Layer 2 of a small transformer language model trained on English Wikipedia (10 layers, counted from 0, width 96).
A neuron's activation on a vector x is GELU(weights . x + bias), where the dot is the dot product.

Input weights of the MLP neurons that the questions are about. A number n stands for (n - 500) times 0.00083.
n27 (bias -0.043): 366 22 634 411 612 557 556 822 380 283 429 529 677 237 560 446 294 404 496 761 598 681 519 491 332 576 775 514 496 639 505 509 469 474 621 491 714 607 374 519 518 513 773 605 679 279 423 356 512 540 440 741 651 348 752 556 540 586 555 278 708 403 438 324 518 432 347 385 436 546 311 441 210 422 527 532 624 523 432 203 548 384 779 183 400 522 556 562 840 606 404 471 407 453 707 611
n77 (bias -0.051): 379 664 444 292 456 409 656 620 171 509 551 481 492 556 686 704 343 137 640 677 641 541 352 679 253 787 513 380 583 461 518 309 641 576 454 513 525 687 517 518 500 605 763 386 467 303 608 667 565 636 414 349 373 601 432 685 725 315 512 377 496 590 407 340 376 598 546 384 423 578 394 677 470 553 400 534 493 574 515 36 525 420 622 339 364 637 606 471 611 736 585 282 541 527 579 586
n82 (bias -0.031): 479 367 363 401 582 705 468 425 434 305 514 551 533 318 471 376 468 477 536 599 607 482 346 470 478 553 481 492 658 408 488 417 795 486 804 618 677 379 448 679 787 478 387 559 605 386 480 565 493 595 519 588 657 496 536 656 629 463 401 481 651 676 455 466 287 602 470 390 553 359 371 448 594 588 515 637 471 774 477 330 236 514 600 301 387 186 344 629 518 521 538 567 324 629 297 608
n87 (bias -0.033): 658 484 336 496 699 588 571 608 566 911 361 425 435 519 530 453 549 508 462 711 279 442 630 436 342 497 532 524 566 480 659 453 543 410 605 586 287 674 132 384 453 465 758 328 568 480 592 378 593 469 165 609 449 542 335 564 566 366 630 543 692 361 373 398 581 512 433 388 452 568 595 504 295 528 660 660 557 427 538 433 599 515 415 804 618 395 582 515 489 243 361 579 450 521 262 361
n123 (bias -0.021): 365 311 432 531 702 579 373 524 528 530 441 288 528 446 436 354 524 518 600 538 476 328 737 636 410 603 646 665 577 348 485 411 465 625 535 535 274 431 212 521 532 496 489 516 326 500 451 613 693 572 457 572 572 419 511 530 333 345 610 319 573 424 594 743 587 546 415 482 486 392 536 553 564 679 371 590 597 518 588 522 250 530 475 617 422 430 640 583 400 312 722 720 362 619 430 579
n126 (bias -0.017): 570 523 370 453 357 422 431 392 486 481 531 540 582 465 619 375 444 526 795 593 446 518 410 662 333 603 353 660 310 478 416 408 385 291 638 644 356 443 384 528 489 623 443 381 690 396 270 532 709 717 559 526 575 377 433 479 446 387 565 346 623 512 487 456 758 562 482 581 699 418 371 708 197 582 576 552 484 485 545 272 687 448 402 518 632 507 302 547 503 677 541 396 500 592 287 574
n133 (bias -0.039): 500 636 423 549 759 484 567 385 496 718 473 428 370 711 396 764 333 517 341 598 475 533 509 597 439 341 608 576 459 500 423 496 586 432 674 310 475 718 181 563 325 417 357 206 512 581 571 585 659 321 352 509 379 448 446 536 484 354 594 429 210 545 385 521 389 584 575 415 589 530 640 433 195 511 529 585 514 500 589 663 836 615 367 446 525 549 361 750 280 149 652 491 361 658 439 326
n137 (bias -0.024): 454 465 439 632 393 303 729 649 390 558 410 429 467 670 575 590 454 372 613 533 595 504 319 421 431 549 396 329 438 351 618 549 386 486 722 599 294 581 422 544 188 408 547 427 478 458 615 446 537 620 470 557 464 411 232 479 669 418 489 377 528 528 648 742 581 410 348 542 654 793 583 709 425 493 629 587 481 569 675 338 543 567 439 414 440 581 236 606 791 427 704 335 442 527 578 540
n147 (bias -0.045): 507 559 546 522 514 391 708 816 426 469 562 293 431 546 643 642 472 217 398 460 518 329 638 492 402 434 573 375 416 427 455 462 437 617 441 566 610 386 352 622 493 629 360 251 543 318 416 525 717 529 303 603 572 453 564 720 522 440 514 406 441 317 510 757 702 462 705 489 553 447 535 317 242 719 511 470 699 527 434 382 421 514 627 380 406 607 492 720 577 455 579 492 365 551 446 428
n161 (bias -0.017): 490 451 369 468 416 457 464 505 435 737 543 567 529 539 505 525 359 578 321 348 613 641 610 553 559 386 523 519 435 531 676 616 508 570 549 541 414 444 410 613 385 514 486 551 339 547 570 431 604 412 564 545 568 432 494 513 524 448 523 393 469 491 573 538 487 365 535 694 555 472 454 475 473 386 402 347 439 675 636 506 545 586 390 525 635 392 594 393 381 464 478 263 398 560 389 474
n204 (bias -0.026): 665 645 506 282 506 425 564 555 539 596 603 525 554 471 523 830 585 373 494 632 506 353 598 550 425 462 585 284 497 402 547 562 367 359 497 470 433 503 344 526 567 576 494 289 435 422 526 482 654 371 478 406 348 468 256 442 649 334 538 497 488 510 472 509 449 413 577 569 680 594 351 426 392 481 509 572 558 535 470 588 470 465 620 608 509 461 634 560 558 486 659 364 560 684 442 332
n224 (bias -0.043): 461 355 206 392 814 325 765 415 512 334 617 426 631 364 535 561 496 368 282 635 540 433 462 590 433 450 521 637 688 775 416 177 664 589 774 307 540 320 294 503 698 665 673 658 535 562 574 496 578 551 484 612 601 336 277 774 504 313 630 341 538 648 395 528 596 529 419 389 545 384 492 382 419 361 355 413 444 664 569 582 425 427 467 374 578 275 691 420 496 409 426 612 448 509 487 474
n235 (bias -0.044): 583 421 538 352 622 382 707 765 392 370 318 449 555 525 687 632 597 595 419 673 467 441 360 477 198 570 442 466 400 380 352 477 593 367 560 548 500 641 481 598 601 657 688 409 507 362 367 435 493 584 435 654 715 439 399 536 604 338 550 447 539 850 618 744 459 618 492 340 371 458 584 508 304 602 258 653 542 628 527 580 536 239 694 345 413 519 575 570 553 521 420 583 496 255 429 452
n236 (bias 0.001): 509 651 603 358 525 462 509 599 513 548 470 265 656 550 434 477 376 550 570 391 603 541 584 229 478 587 625 447 471 627 421 484 577 360 422 374 510 439 503 464 448 344 493 400 611 404 552 450 622 541 450 557 465 544 356 550 645 337 398 569 503 629 533 458 645 335 285 371 556 517 616 513 232 771 455 410 405 639 622 455 551 556 433 464 490 577 606 680 371 451 556 428 446 390 336 756
n269 (bias -0.039): 148 675 311 351 790 455 435 302 609 706 461 283 544 326 431 500 388 462 537 782 616 407 567 465 485 413 555 566 463 547 715 576 489 457 583 421 679 418 440 471 432 481 472 437 500 461 395 379 679 567 485 411 660 405 777 540 590 481 468 656 439 630 427 549 664 554 364 438 596 422 323 576 515 418 477 539 650 610 662 384 312 648 762 538 355 376 259 548 586 436 396 412 455 747 516 573
n287 (bias -0.020): 351 493 629 577 534 509 644 614 564 500 545 532 617 361 522 552 491 326 585 532 819 371 550 451 611 463 804 339 589 660 588 585 513 559 494 404 398 599 490 516 413 670 490 371 406 368 369 531 665 345 382 520 723 404 378 565 426 435 585 503 582 576 673 591 627 396 419 461 513 417 569 451 591 427 420 556 497 597 520 356 224 448 533 399 412 401 554 672 473 461 700 483 519 503 480 420
n298 (bias -0.019): 510 482 573 362 624 447 397 387 503 589 611 234 553 523 507 377 451 407 274 573 554 603 475 510 493 482 546 566 460 517 645 545 577 646 466 561 419 409 409 609 330 605 578 696 658 451 307 681 519 527 434 758 390 592 544 471 641 483 616 497 494 518 525 422 353 534 554 265 828 573 398 647 326 709 210 410 579 504 624 532 454 526 419 486 438 661 482 463 522 484 452 345 613 343 489 434
n324 (bias -0.046): 355 536 313 590 684 361 560 584 400 636 568 488 543 449 506 424 542 554 528 624 394 284 360 452 398 651 722 558 463 666 673 500 609 476 418 372 403 425 387 410 415 371 325 594 647 497 307 573 595 466 458 601 493 500 568 575 481 437 431 529 518 574 564 528 600 471 424 246 593 574 414 456 557 583 541 548 636 595 618 393 475 509 383 417 379 356 599 711 458 444 510 657 295 483 672 514
n326 (bias -0.025): 643 394 578 332 656 367 536 586 373 413 584 491 442 527 580 364 560 173 514 537 558 537 285 472 537 786 482 319 541 664 553 448 545 337 486 418 778 668 344 456 601 490 373 297 500 518 400 524 604 408 447 546 628 480 586 636 442 462 428 357 529 623 458 538 551 451 358 391 493 343 558 455 420 726 328 589 605 676 657 518 358 563 586 395 325 346 601 555 480 487 616 551 517 599 446 612
n328 (bias -0.025): 634 414 555 416 671 595 577 689 224 634 580 331 576 381 385 484 482 476 545 682 443 659 376 771 477 208 648 694 534 560 398 457 577 437 647 423 523 385 434 448 597 238 536 486 519 480 334 331 578 530 283 707 269 481 538 378 600 547 771 625 544 583 625 461 252 469 539 70 528 544 352 586 414 532 446 575 553 560 500 516 688 378 360 371 500 504 593 531 496 329 280 533 489 516 520 533
n336 (bias -0.015): 288 426 220 386 426 493 583 671 563 511 490 596 486 507 577 489 433 464 606 400 497 270 681 326 397 320 656 514 358 460 588 730 458 436 608 524 351 714 423 562 553 521 460 389 595 589 590 442 510 356 407 684 238 264 413 547 729 598 576 444 688 594 322 430 396 507 475 396 333 496 438 641 359 478 389 618 506 591 519 444 633 473 471 606 546 573 544 666 414 585 383 545 366 662 636 628
n337 (bias -0.041): 521 363 711 471 580 632 590 382 572 424 310 526 610 555 573 383 348 599 433 582 629 496 481 441 564 465 590 444 482 526 385 354 586 354 507 392 396 504 634 794 496 475 568 368 588 430 302 535 487 493 400 463 630 497 695 469 353 511 503 653 206 698 520 387 475 434 376 212 471 359 419 471 358 464 478 763 453 673 539 327 429 573 459 697 412 223 564 782 387 517 640 569 546 320 458 477
n340 (bias -0.043): 564 525 600 516 703 265 504 541 119 496 419 550 546 279 564 694 425 325 404 488 504 446 545 600 531 448 549 508 861 427 341 591 733 658 664 484 411 581 320 424 539 418 488 325 572 484 546 557 532 385 512 512 559 379 403 526 652 469 389 508 740 609 449 649 465 437 421 532 854 343 434 504 362 610 590 504 544 647 573 329 214 478 492 543 421 469 693 674 637 515 679 429 523 442 373 108
n345 (bias -0.011): 593 432 599 681 490 422 548 692 496 602 497 448 648 483 552 627 438 347 549 511 763 486 515 587 317 494 511 533 504 526 366 326 507 500 350 582 507 376 536 449 407 468 403 517 493 460 185 375 533 437 635 655 341 355 624 541 443 493 500 482 524 654 520 453 596 391 604 489 741 529 581 478 431 526 514 709 469 593 590 469 416 442 615 449 294 397 177 748 707 288 825 238 564 394 327 384
n379 (bias -0.001): 303 573 332 335 379 444 398 449 484 431 706 494 568 527 676 497 506 570 448 503 459 432 520 426 382 651 386 590 466 419 528 414 356 464 557 219 528 547 513 585 484 544 592 341 589 709 399 454 598 389 529 516 394 518 466 515 566 472 587 621 411 365 450 592 656 478 389 545 641 494 668 532 364 543 440 435 424 543 537 389 653 503 363 354 363 275 414 581 461 660 372 690 292 547 487 476

Each question shows a token from some text and the vector x that enters the MLP there. A number n stands for (n - 500) times 0.01.

"a": 666 362 615 523 411 510 249 511 531 386 761 516 363 502 446 677 775 681 460 556 377 617 545 406 543 538 587 425 520 638 454 510 577 542 334 475 453 494 614 277 543 574 522 758 504 598 536 594 473 454 565 466 397 494 575 367 505 267 557 494 402 492 450 386 448 462 591 414 554 556 431 518 561 525 363 479 530 462 423 518 628 487 415 571 416 480 579 251 569 546 352 492 578 355 571 441
The most active neuron and its activation: n298, at about 1.6

"mo": 607 586 593 462 686 571 574 340 572 490 609 423 428 434 396 448 312 481 435 461 575 594 607 327 509 506 304 548 486 625 660 518 568 531 514 461 619 406 538 334 320 397 466 544 542 618 363 598 480 348 834 181 613 542 601 359 498 689 356 618 531 544 531 528 434 498 421 630 516 462 443 536 806 586 426 411 435 422 460 451 536 588 502 493 406 379 616 362 547 526 382 548 461 412 568 620
The neuron with the highest activation: n269

"ner": 448 550 369 669 311 442 301 569 406 389 510 705 366 396 633 424 506 655 651 421 489 493 375 374 602 564 620 401 414 444 294 522 440 487 493 517 509 497 786 272 422 458 542 619 514 673 721 451 432 463 481 589 426 536 548 597 390 782 382 689 460 440 458 504 594 456 414 588 576 638 509 423 484 465 657 388 457 388 419 407 593 598 397 363 523 544 559 470 528 572 431 604 468 547 614 531
The most active neuron and its activation: n379, at about 1.4

" ": 651 636 476 430 494 553 394 572 601 260 553 523 415 387 490 535 602 495 686 453 513 512 474 420 504 529 531 465 578 555 417 433 466 321 407 429 473 521 644 415 589 440 423 617 498 561 586 613 397 523 433 467 439 599 533 308 430 613 396 590 570 490 450 494 555 279 540 578 471 563 593 456 538 617 475 699 703 264 64 479 588 545 527 512 508 796 465 450 333 403 514 441 491 557 558 535
The neuron with the highest activation: n236

"In": 443 465 483 403 600 578 452 416 537 551 541 463 381 591 237 318 828 357 518 436 372 672 528 443 509 613 289 468 420 515 513 401 580 583 448 402 624 583 529 402 520 325 563 482 232 657 634 476 370 540 564 467 465 505 504 386 416 530 456 530 563 438 585 469 502 531 527 658 440 394 426 523 482 462 568 715 462 436 316 612 528 488 593 384 516 657 760 490 667 643 573 520 560 468 484 527
The most active neuron and its activation: n326, at about 0.42

"n": 658 437 571 440 391 518 361 434 658 255 493 612 377 479 488 443 644 594 575 483 632 530 408 667 451 533 491 559 334 447 320 600 601 422 474 459 472 516 731 458 549 408 540 708 453 633 634 670 277 489 475 448 647 514 594 442 427 602 328 774 620 604 476 499 383 444 457 395 487 392 621 357 524 519 552 507 512 294 331 480 435 690 534 424 601 388 625 505 436 523 428 601 534 432 351 434
The most active neuron and its activation: n337, at about 1.3

"j": 539 481 505 670 325 526 361 374 690 449 446 665 493 608 449 442 555 717 558 315 404 530 629 567 545 627 389 319 427 348 353 674 440 543 250 611 338 446 557 327 490 593 392 670 555 569 522 510 576 500 579 496 525 419 533 469 336 514 453 665 423 323 641 413 485 428 533 737 509 544 633 456 417 392 532 511 663 399 408 447 569 518 481 479 554 598 390 563 551 310 550 477 555 622 504 490
The neuron with the highest activation: n126

"s": 450 625 458 548 424 526 360 522 645 343 407 738 294 241 550 513 530 453 560 331 579 561 529 524 510 335 396 474 544 528 396 539 704 592 567 559 495 564 625 361 466 461 389 525 508 497 654 492 337 573 661 416 574 408 382 586 576 688 396 719 484 585 441 565 513 405 385 758 490 353 490 506 539 577 531 550 469 386 451 620 499 522 405 504 661 594 490 389 536 348 595 387 631 526 498 271
The neuron with the highest activation: n340

"mi": 561 649 443 628 496 476 563 445 606 463 628 448 658 435 686 393 493 449 708 377 534 691 515 397 527 593 297 405 427 587 555 556 392 391 372 586 418 480 550 424 558 522 308 534 577 584 201 450 505 461 588 473 506 277 613 393 427 639 350 665 592 570 611 375 477 400 481 529 619 524 408 376 583 607 554 307 591 397 239 472 568 575 494 480 569 513 608 460 432 616 482 388 623 376 632 478
The three highest activations, in order: n126, n345, n324

"18": 376 481 512 490 415 450 533 435 590 457 656 642 548 329 597 566 475 538 532 429 509 722 591 486 428 342 405 391 504 751 529 588 449 406 579 432 580 432 658 586 519 618 366 376 502 576 505 461 634 404 653 219 469 632 492 340 543 586 543 535 365 418 498 403 568 462 487 709 566 495 538 427 518 322 484 522 509 347 141 480 512 514 671 545 623 497 591 491 424 606 486 391 674 527 419 429
The most active neuron and its activation: n204, at about 1.5

"at": 501 425 491 467 546 730 483 549 422 514 565 396 594 408 412 383 601 473 520 465 314 690 629 315 409 551 540 453 409 563 584 466 596 365 259 450 585 480 588 352 507 577 587 756 452 447 600 467 521 514 726 400 495 452 609 391 460 508 520 474 518 417 564 470 475 295 511 498 409 454 317 388 705 467 378 533 360 424 451 561 475 429 512 435 533 487 668 457 611 595 384 619 590 658 838 629
The neuron with the highest activation: n27

"ru": 523 629 513 597 536 458 348 455 452 492 575 545 570 487 366 426 457 594 550 621 493 588 571 482 553 523 660 369 489 397 224 512 564 643 321 499 638 515 380 285 333 663 426 400 408 789 691 768 387 614 777 478 507 470 624 458 440 503 512 477 391 506 582 572 550 313 542 429 424 392 542 453 353 479 405 477 494 487 521 577 502 571 276 452 509 654 371 399 541 445 455 695 631 411 505 555
The three highest activations, in order: n133, n123, n236

"la": 491 358 562 644 561 530 360 339 574 582 667 429 513 490 518 463 481 625 452 611 477 522 475 457 676 603 337 387 617 542 505 598 652 627 309 516 595 480 582 371 470 499 361 441 389 635 410 588 399 410 546 438 617 471 710 444 657 695 412 683 400 475 551 569 291 410 382 661 441 173 416 513 761 545 558 452 494 485 376 418 492 498 440 570 335 568 456 378 551 473 483 665 423 502 553 458
The neuron with the highest activation: n269

" a": 675 500 538 531 489 422 303 518 451 501 611 413 305 509 586 341 626 513 648 425 523 468 581 468 534 348 389 348 473 571 512 492 610 459 441 397 519 578 619 367 521 411 398 655 625 538 487 547 514 365 497 504 457 712 495 291 492 535 381 550 590 507 529 465 419 453 542 411 512 636 472 526 578 679 499 528 397 144 232 635 445 502 612 777 577 640 573 374 519 543 532 430 574 574 595 418
The neuron with the highest activation: n298

" November": 403 606 205 496 488 393 659 522 501 494 689 593 441 661 446 629 520 406 448 546 294 607 769 521 541 367 523 399 555 638 448 402 479 538 581 537 707 503 646 357 372 490 462 440 415 776 621 615 456 422 541 356 517 462 559 592 448 578 429 433 412 499 442 576 576 297 483 608 503 293 421 491 503 410 478 610 548 320 337 502 385 620 399 403 515 448 577 455 564 548 543 679 566 446 655 496
The neuron with the highest activation: n224

"ur": 395 464 424 708 560 512 389 499 570 397 612 583 590 456 390 386 527 670 486 446 421 613 278 497 542 565 502 482 668 779 367 507 570 496 358 510 558 512 467 218 538 513 555 621 421 701 627 556 427 530 545 414 566 448 646 562 410 434 372 513 494 555 517 475 552 539 448 525 407 460 619 535 638 476 566 452 370 395 302 499 435 552 268 342 398 458 569 281 557 466 550 711 488 655 643 509
The most active neuron and its activation: n224, at about 1.3

" of": 581 462 361 358 477 565 498 410 493 544 516 420 474 615 356 505 670 352 600 528 512 588 467 420 422 295 536 422 515 503 596 607 344 578 332 571 584 515 496 343 672 525 308 567 407 541 704 622 436 538 635 390 411 466 699 436 542 347 346 564 547 466 495 492 439 379 562 536 440 353 357 611 747 564 559 606 476 289 366 661 466 504 577 589 530 579 577 295 612 610 341 562 459 636 664 612
The most active neuron and its activation: n269, at about 0.37

" and": 583 537 623 480 502 519 433 451 400 497 473 608 378 571 514 403 896 423 428 550 344 436 480 521 452 248 528 548 592 471 484 509 433 713 473 584 476 416 614 373 576 385 437 494 535 529 420 576 382 698 629 483 491 542 527 466 412 473 364 518 597 445 607 567 509 472 541 622 574 534 425 534 631 368 598 524 686 270 235 654 480 444 569 443 435 375 470 481 585 549 366 626 492 424 510 520
The neuron with the highest activation: n328

"low": 452 584 488 520 276 560 429 422 701 367 392 614 578 584 587 510 454 753 674 564 536 575 438 358 636 538 399 432 595 362 353 303 437 619 414 471 636 371 592 422 657 511 436 481 409 583 452 676 408 460 537 429 579 542 542 444 407 623 357 723 531 625 518 492 604 425 491 563 544 339 408 466 650 581 504 486 397 427 312 407 367 688 520 621 485 535 369 265 494 627 357 633 523 483 438 593
The three highest activations, in order: n82, n337, n379

"er": 465 511 283 504 379 429 488 482 566 236 574 543 378 481 541 578 538 390 684 494 581 516 374 439 775 611 603 389 597 609 383 476 456 535 544 580 658 491 525 226 535 438 577 530 497 745 553 473 523 405 486 529 642 556 561 745 301 642 441 632 499 540 484 478 571 475 391 576 298 510 642 382 606 410 533 438 445 413 257 661 544 544 515 466 377 534 421 359 483 462 507 519 494 485 539 482
The two highest activations, in order: n326, n224

" for": 432 442 486 504 411 403 464 476 498 439 466 690 289 545 589 470 505 443 533 608 486 458 587 456 336 315 421 447 467 474 513 475 504 776 457 673 519 499 535 444 467 353 461 440 389 497 760 731 299 526 583 341 526 549 542 562 502 533 386 600 545 256 538 612 378 566 547 724 412 494 469 527 620 618 581 511 555 233 243 601 524 517 509 630 545 680 603 267 584 559 538 563 447 453 472 551
The neuron with the highest activation: n77

"ta": 694 626 533 612 427 631 420 409 459 581 587 468 504 577 371 490 406 595 447 551 363 671 523 328 541 468 535 475 412 577 580 519 656 614 382 543 519 335 622 283 535 432 464 631 661 515 569 502 432 506 815 570 358 614 563 340 437 724 410 569 340 427 475 496 420 440 610 430 531 479 509 601 640 561 401 373 547 477 540 627 534 591 276 494 432 448 483 325 502 446 393 426 537 217 532 579
The two highest activations, in order: n298, n328

"ed": 404 447 559 478 416 560 493 521 640 350 227 572 570 470 481 574 407 478 640 515 607 701 394 594 550 388 255 465 449 515 400 440 616 615 542 533 606 397 588 414 519 383 580 553 448 573 742 582 252 435 603 429 599 592 519 581 364 642 416 652 578 668 611 476 557 408 459 576 339 297 508 493 606 518 573 617 449 439 210 549 622 560 591 574 460 554 482 316 519 507 469 423 557 373 478 341
The neuron with the highest activation: n337

" the": 509 604 547 433 421 369 361 459 447 673 539 370 167 612 556 462 790 535 556 447 494 577 652 437 503 342 654 506 467 503 420 509 516 594 454 424 580 565 721 337 557 500 596 575 570 515 523 562 521 657 443 424 435 612 499 333 467 546 364 467 532 484 504 505 487 491 465 461 532 670 415 515 625 549 548 538 474 218 152 544 413 418 589 443 445 587 382 403 580 548 522 611 634 489 573 505
The neuron with the highest activation: n298

"o": 803 550 431 391 395 470 495 415 523 290 631 441 291 540 561 520 777 493 523 286 638 540 567 459 534 489 304 375 464 412 466 578 428 570 361 601 560 613 415 379 534 518 400 707 633 563 394 566 524 471 761 475 415 536 585 303 596 601 527 561 528 419 476 475 448 524 589 571 476 625 406 267 539 556 479 592 483 438 366 579 629 495 488 585 421 516 425 300 470 508 439 520 658 324 481 620
The neuron with the highest activation: n298

"The": 406 542 598 455 481 361 446 408 504 673 529 425 165 566 448 519 813 485 500 491 519 624 653 320 559 475 362 369 561 553 413 460 511 553 436 363 521 585 744 351 502 416 589 492 465 515 506 530 482 635 432 329 567 480 473 335 426 468 460 672 584 601 592 380 427 506 468 520 583 557 366 550 534 537 601 428 490 303 203 479 508 546 578 402 603 639 560 488 612 672 531 482 642 449 649 493
The neuron with the highest activation: n77

" took": 498 504 448 519 431 497 321 705 645 461 263 636 550 587 527 380 435 634 627 462 353 459 684 547 560 360 305 464 408 518 534 472 443 590 434 482 556 440 556 406 326 335 495 439 425 605 676 438 450 530 571 340 613 587 627 482 539 601 389 466 509 535 685 597 527 536 438 817 439 717 395 545 498 522 580 415 551 188 377 611 519 622 379 656 422 463 534 391 626 508 558 420 460 417 589 419
The neuron with the highest activation: n137

" The": 505 538 501 433 450 318 377 495 423 712 498 423 153 634 601 626 723 481 540 492 484 575 704 383 559 322 519 502 487 501 376 378 568 585 464 401 496 588 761 299 450 478 606 476 585 474 492 481 494 603 502 306 528 571 472 324 415 518 498 608 540 494 545 449 425 440 532 514 503 566 407 565 480 593 610 481 462 309 179 595 529 495 573 479 622 606 494 398 542 633 528 514 655 550 570 497
The two highest activations, in order: n204, n77

" run": 520 526 590 600 394 535 534 680 690 396 427 679 617 491 680 580 444 563 608 443 515 497 671 465 455 400 463 504 270 474 435 324 381 585 505 536 541 430 724 439 489 362 556 462 432 566 703 468 400 478 426 350 528 556 474 484 404 692 316 750 612 405 558 549 550 379 409 806 498 577 463 517 608 443 536 516 515 375 267 393 379 567 407 542 473 584 598 391 463 455 665 470 460 326 504 337
The most active neuron and its activation: n287, at about 0.11

"f": 588 515 506 505 510 655 532 450 650 433 508 484 436 371 480 428 435 482 542 438 541 516 466 370 358 655 256 371 473 515 532 551 624 506 251 529 710 545 570 337 450 489 362 503 358 661 598 638 328 477 569 280 490 535 479 458 604 509 394 683 551 486 637 490 635 449 337 618 445 267 377 479 795 608 501 481 690 567 443 485 374 470 604 436 431 436 580 564 423 678 491 634 502 493 530 540
The most active neuron and its activation: n326, at about 1.7

"\n": 658 534 549 395 400 570 447 584 636 489 411 607 387 624 626 504 826 384 450 511 429 486 485 462 521 484 355 557 582 499 406 495 451 374 374 502 607 481 721 406 601 594 561 385 485 541 446 636 117 469 547 352 504 516 483 474 576 482 403 546 449 473 414 625 515 562 498 590 366 464 525 572 495 575 432 502 763 301 260 456 640 384 519 427 590 507 532 354 567 593 451 594 543 495 436 518
The neuron with the highest activation: n235

" 2000": 519 611 375 505 370 521 598 405 417 543 548 555 309 395 476 560 532 516 371 368 462 568 674 331 450 333 497 490 453 474 453 579 412 379 488 479 886 426 514 406 488 459 523 293 695 595 695 498 570 489 600 261 550 567 604 480 625 631 413 557 457 537 464 536 676 449 485 668 467 596 492 383 594 443 548 577 553 389 242 556 529 601 495 323 676 444 458 494 437 511 546 442 562 468 638 619
The two highest activations, in order: n269, n379

" in": 479 547 429 510 489 372 553 553 508 437 583 459 415 442 470 541 559 378 582 456 453 507 678 505 447 400 374 319 517 450 597 434 473 741 614 407 608 506 395 429 564 442 364 446 272 512 675 507 512 432 609 492 562 566 500 555 438 649 361 635 531 438 539 572 486 355 492 857 380 504 512 579 567 543 565 586 477 214 157 774 398 443 511 523 561 592 661 359 688 474 535 604 412 431 526 567
The two highest activations, in order: n147, n204

"C": 355 701 383 632 445 574 386 392 488 354 513 557 582 601 314 489 499 375 325 285 535 752 505 515 507 503 543 451 419 648 446 538 462 448 443 477 611 513 573 283 666 502 482 516 412 485 747 548 473 520 482 353 439 525 460 500 365 490 449 565 420 628 416 317 405 509 514 573 351 740 662 472 591 555 531 443 526 429 498 786 455 665 359 464 682 488 522 350 406 581 570 489 598 524 667 533
The most active neuron and its activation: n161, at about 0.15

".": 514 546 640 478 403 487 480 625 472 342 541 602 308 503 611 587 735 452 496 502 308 472 594 490 481 412 388 496 548 442 596 526 523 801 393 535 585 433 571 365 437 472 581 383 440 446 548 575 230 548 743 406 549 400 460 333 474 496 515 499 493 469 473 604 561 529 540 469 464 490 701 429 593 556 443 636 719 237 396 492 487 351 476 451 493 358 324 459 564 669 483 587 513 480 564 602
The neuron with the highest activation: n235

"ge": 677 519 500 552 507 489 574 376 557 216 396 601 462 437 607 592 470 592 610 412 587 659 423 315 486 448 359 420 604 398 176 516 471 494 430 675 667 384 527 362 581 365 424 572 546 543 607 632 443 570 682 386 453 459 537 338 495 617 293 610 492 506 501 519 468 576 461 693 585 385 592 380 553 461 517 512 469 398 342 480 486 670 581 466 607 483 749 453 326 684 501 550 469 497 486 441
The neuron with the highest activation: n340

"r": 534 412 409 698 584 527 313 334 752 525 624 550 483 473 410 550 523 543 562 465 439 480 542 672 430 458 593 528 530 483 426 596 502 504 445 473 546 458 523 292 513 533 560 641 417 750 635 646 401 622 679 427 490 359 648 562 449 420 544 484 404 413 449 504 586 436 463 520 349 362 618 474 719 390 495 434 496 257 508 753 449 618 374 429 581 374 443 511 476 303 427 551 346 704 435 534
The three highest activations, in order: n123, n224, n133

" great": 643 584 584 547 336 496 626 636 582 522 488 514 475 623 502 463 532 527 719 422 558 618 634 393 462 357 514 495 551 384 490 398 411 446 465 508 609 481 517 316 502 557 431 538 593 560 547 534 499 601 677 380 402 471 443 301 391 439 359 485 589 527 509 508 626 357 624 483 575 592 244 389 675 603 567 575 401 107 292 476 426 523 499 657 551 511 445 287 578 658 463 402 464 530 593 602
The most active neuron and its activation: n126, at about 0.61

" were": 509 466 379 523 346 434 330 554 515 554 384 737 344 564 519 381 770 454 695 487 344 326 707 485 723 363 409 389 567 329 541 418 440 644 514 535 425 514 776 491 510 431 392 384 517 591 642 562 480 507 556 445 620 518 593 316 458 561 556 604 501 489 641 551 387 357 555 456 386 642 382 487 543 606 562 416 524 333 366 561 684 547 492 482 426 550 557 442 603 475 503 467 504 500 556 393
The most active neuron and its activation: n336, at about 0.14

" Mo": 677 719 529 480 600 565 333 603 562 617 520 333 439 570 409 539 563 666 521 457 417 627 676 458 557 454 505 522 416 638 484 476 505 450 376 373 510 503 297 207 432 286 484 528 567 641 501 414 555 516 500 378 504 683 644 470 462 609 422 464 521 580 600 343 377 464 491 602 422 618 475 346 521 495 628 598 486 196 275 567 617 566 539 543 459 523 540 420 572 343 473 466 534 492 662 554
The two highest activations, in order: n87, n133